Layer 9 of a small transformer language model trained on English Wikipedia (13 layers, counted from 0, width 64).
A neuron's activation on a vector x is GELU(weights . x + bias), where the dot is the dot product.

Input weights of the MLP neurons that the questions are about. A number n stands for (n - 128) times 0.013.
n58 (bias -0.020): 147, 161, 130, 18, 100, 130, 88, 44, 120, 150, 89, 175, 45, 69, 172, 91, 133, 142, 146, 106, 209, 141, 141, 130, 122, 75, 87, 139, 173, 126, 131, 65, 169, 84, 111, 102, 126, 111, 146, 108, 98, 113, 85, 102, 135, 114, 109, 143, 197, 157, 213, 97, 121, 136, 94, 169, 134, 119, 165, 139, 119, 156, 140, 144
n65 (bias -0.001): 53, 111, 125, 116, 113, 119, 162, 107, 151, 98, 76, 99, 166, 163, 121, 171, 100, 150, 107, 84, 125, 116, 173, 112, 142, 158, 116, 76, 123, 86, 201, 101, 112, 147, 123, 115, 156, 108, 123, 183, 123, 109, 123, 116, 128, 119, 66, 116, 121, 110, 82, 120, 108, 125, 220, 156, 118, 105, 117, 146, 144, 226, 150, 195
n99 (bias -0.048): 103, 106, 97, 153, 98, 132, 137, 249, 136, 32, 94, 130, 76, 168, 74, 166, 30, 88, 126, 44, 156, 108, 103, 136, 101, 138, 121, 148, 122, 93, 115, 157, 123, 167, 181, 101, 105, 194, 97, 131, 136, 109, 159, 134, 241, 94, 139, 124, 163, 197, 115, 95, 137, 147, 124, 165, 161, 107, 105, 167, 193, 167, 146, 132
n122 (bias 0.010): 124, 137, 113, 124, 97, 107, 156, 124, 122, 168, 128, 189, 93, 117, 129, 114, 84, 106, 105, 96, 165, 141, 114, 128, 87, 101, 92, 107, 155, 115, 179, 187, 137, 107, 135, 111, 95, 114, 139, 122, 114, 120, 152, 151, 163, 106, 157, 120, 97, 99, 108, 104, 116, 167, 148, 142, 134, 154, 153, 156, 100, 140, 191, 96
n168 (bias -0.040): 35, 87, 88, 84, 126, 147, 181, 118, 98, 80, 106, 143, 94, 126, 151, 98, 149, 150, 103, 91, 247, 129, 97, 124, 193, 166, 136, 145, 212, 173, 146, 110, 148, 115, 103, 146, 152, 150, 98, 137, 177, 105, 88, 83, 112, 138, 122, 91, 90, 152, 123, 133, 119, 73, 69, 147, 195, 175, 116, 198, 92, 112, 137, 197
n174 (bias -0.062): 204, 34, 142, 107, 218, 110, 176, 131, 199, 168, 117, 189, 60, 99, 114, 76, 75, 155, 91, 105, 85, 175, 205, 103, 160, 83, 120, 90, 131, 116, 114, 173, 171, 89, 118, 123, 204, 142, 126, 189, 99, 74, 141, 140, 156, 200, 34, 121, 90, 123, 107, 143, 130, 111, 138, 125, 148, 214, 115, 128, 134, 138, 49, 128
n182 (bias -0.054): 110, 114, 97, 70, 86, 93, 133, 125, 116, 102, 115, 148, 139, 149, 151, 165, 145, 121, 150, 150, 130, 104, 98, 147, 134, 135, 179, 97, 163, 150, 123, 57, 147, 141, 92, 137, 100, 152, 94, 92, 165, 136, 136, 125, 85, 215, 113, 128, 130, 90, 149, 176, 110, 118, 60, 147, 174, 134, 101, 105, 156, 109, 169, 150
n203 (bias -0.039): 99, 169, 149, 119, 126, 64, 162, 112, 184, 111, 206, 146, 102, 128, 110, 98, 81, 122, 212, 136, 70, 124, 88, 108, 52, 80, 197, 112, 158, 165, 166, 117, 173, 129, 51, 102, 108, 179, 138, 87, 134, 202, 153, 137, 180, 63, 142, 140, 113, 96, 123, 108, 69, 87, 129, 98, 144, 165, 149, 71, 147, 213, 156, 134
n215 (bias -0.002): 146, 173, 144, 88, 167, 129, 68, 111, 166, 135, 167, 115, 65, 90, 125, 86, 240, 138, 109, 133, 114, 105, 112, 191, 134, 86, 171, 120, 174, 172, 142, 92, 67, 18, 178, 91, 114, 143, 177, 90, 117, 92, 122, 93, 141, 134, 172, 163, 111, 124, 144, 132, 149, 148, 79, 130, 95, 164, 162, 96, 111, 117, 83, 103
n228 (bias -0.011): 87, 125, 205, 130, 100, 97, 108, 93, 142, 122, 126, 134, 148, 191, 168, 149, 146, 102, 144, 98, 112, 106, 125, 116, 90, 173, 163, 121, 161, 145, 110, 155, 84, 129, 93, 98, 144, 119, 125, 153, 163, 34, 137, 88, 131, 156, 96, 138, 153, 119, 82, 151, 153, 180, 108, 174, 201, 113, 89, 166, 135, 180, 61, 136
n242 (bias -0.027): 52, 186, 171, 108, 128, 157, 64, 130, 134, 74, 161, 132, 65, 168, 186, 87, 207, 56, 122, 58, 164, 89, 145, 128, 145, 111, 139, 165, 127, 165, 125, 109, 146, 92, 103, 186, 172, 136, 157, 169, 84, 77, 132, 149, 97, 159, 23, 113, 145, 81, 145, 153, 146, 118, 70, 221, 145, 143, 150, 131, 163, 181, 97, 154
n251 (bias -0.033): 169, 169, 145, 137, 97, 100, 192, 133, 157, 146, 80, 195, 64, 87, 144, 95, 185, 25, 143, 171, 58, 149, 185, 126, 102, 148, 88, 98, 54, 171, 168, 148, 80, 92, 216, 123, 144, 141, 114, 95, 123, 135, 158, 121, 154, 82, 145, 127, 142, 156, 136, 133, 151, 95, 105, 178, 129, 108, 158, 123, 137, 131, 68, 122

Each question shows a token from some text and the vector x that enters the MLP there. A number n stands for (n - 128) times 0.033.

"1": 155, 109, 149, 139, 109, 144, 146, 137, 135, 110, 106, 131, 152, 138, 177, 169, 130, 103, 76, 169, 147, 160, 87, 110, 114, 119, 72, 133, 162, 137, 78, 168, 126, 128, 76, 107, 119, 63, 160, 146, 126, 112, 158, 124, 74, 130, 107, 134, 171, 167, 151, 141, 171, 98, 149, 79, 117, 91, 178, 130, 110, 82, 136, 141
Which neuron fires most, and how strongly? n58, at about 1.1

"in": 110, 124, 125, 166, 103, 133, 149, 99, 119, 112, 129, 128, 119, 100, 163, 172, 114, 126, 91, 144, 150, 150, 69, 153, 124, 111, 83, 177, 131, 161, 70, 165, 147, 112, 91, 112, 107, 46, 138, 170, 89, 126, 152, 91, 106, 154, 132, 146, 162, 150, 132, 135, 151, 144, 154, 80, 120, 143, 216, 100, 121, 110, 127, 125
Which of these neurons fires most? n58

"ech": 136, 121, 159, 149, 120, 143, 139, 136, 143, 106, 175, 117, 121, 109, 150, 167, 120, 127, 131, 169, 82, 153, 70, 106, 116, 84, 115, 168, 140, 147, 123, 191, 131, 126, 87, 101, 112, 71, 132, 150, 112, 134, 185, 117, 91, 147, 113, 141, 149, 180, 122, 130, 129, 126, 157, 74, 119, 92, 201, 99, 107, 66, 116, 144
Which of these neurons fires most? n203

" of M": 122, 137, 170, 152, 102, 160, 137, 139, 129, 84, 119, 120, 144, 112, 154, 183, 106, 113, 95, 174, 134, 156, 54, 144, 140, 89, 85, 135, 117, 94, 94, 171, 115, 105, 106, 122, 115, 79, 134, 153, 94, 122, 217, 125, 131, 124, 117, 148, 127, 146, 127, 137, 186, 126, 140, 70, 132, 100, 164, 123, 122, 89, 138, 181
The two highest activations, in order: n99, n122

" Med": 92, 125, 167, 142, 119, 163, 161, 124, 114, 88, 149, 103, 143, 103, 157, 180, 144, 112, 100, 152, 100, 153, 75, 147, 167, 82, 121, 150, 113, 126, 57, 190, 137, 114, 105, 118, 110, 59, 137, 157, 99, 104, 164, 127, 109, 125, 158, 135, 142, 132, 156, 136, 172, 161, 153, 59, 100, 135, 174, 98, 128, 111, 117, 126
Which neuron fires most, and how strongly? n215, at about 1.1

" it": 127, 100, 126, 183, 87, 151, 146, 138, 125, 129, 130, 84, 122, 108, 148, 151, 97, 124, 105, 190, 98, 177, 87, 146, 157, 120, 90, 118, 101, 126, 92, 187, 150, 154, 86, 102, 139, 81, 163, 134, 101, 126, 158, 101, 87, 130, 98, 145, 139, 168, 135, 140, 176, 115, 150, 102, 120, 185, 181, 116, 100, 112, 92, 119
Which of these neurons fires most? n174

"ided": 113, 125, 144, 162, 91, 147, 177, 136, 114, 86, 124, 134, 107, 156, 107, 152, 122, 117, 111, 164, 96, 128, 75, 146, 123, 116, 94, 161, 119, 120, 126, 160, 101, 143, 59, 117, 114, 89, 161, 149, 135, 128, 172, 92, 98, 146, 114, 154, 147, 170, 109, 121, 136, 128, 136, 103, 132, 172, 197, 41, 131, 120, 125, 182
Which of these neurons fires most? n203

" was an": 134, 151, 125, 178, 134, 139, 155, 129, 153, 110, 150, 88, 115, 139, 128, 176, 134, 107, 132, 215, 94, 113, 85, 169, 114, 84, 81, 120, 91, 145, 134, 140, 144, 127, 87, 130, 121, 109, 156, 137, 119, 140, 174, 97, 111, 138, 168, 146, 130, 154, 109, 101, 165, 95, 102, 29, 130, 135, 178, 101, 119, 104, 152, 126
The three highest activations, in order: n203, n215, n251

" d": 106, 108, 172, 167, 81, 160, 150, 114, 129, 93, 140, 101, 122, 128, 137, 157, 111, 130, 80, 182, 103, 172, 79, 158, 141, 107, 113, 161, 140, 138, 80, 166, 123, 93, 100, 141, 107, 65, 138, 139, 81, 125, 170, 112, 106, 101, 151, 164, 149, 154, 167, 130, 169, 118, 143, 63, 102, 164, 159, 127, 123, 96, 122, 147
Which neuron fires most, and how strongly? n215, at about 1.1

".": 106, 117, 129, 149, 122, 179, 139, 130, 165, 111, 112, 98, 143, 136, 151, 127, 127, 124, 131, 173, 107, 120, 69, 135, 132, 120, 89, 120, 127, 118, 100, 155, 115, 129, 104, 185, 97, 144, 163, 167, 65, 137, 123, 89, 118, 140, 120, 137, 135, 161, 157, 119, 160, 117, 132, 98, 120, 156, 211, 116, 75, 62, 109, 163
Which of these neurons fires most? n215

"a": 147, 126, 137, 186, 123, 139, 159, 128, 109, 122, 102, 118, 111, 159, 140, 158, 85, 105, 111, 170, 139, 176, 99, 166, 128, 95, 121, 135, 104, 121, 109, 173, 119, 103, 96, 107, 143, 110, 126, 131, 98, 111, 199, 89, 89, 115, 101, 154, 131, 173, 140, 134, 165, 114, 116, 78, 112, 122, 206, 141, 100, 67, 125, 171
The three highest activations, in order: n251, n174, n122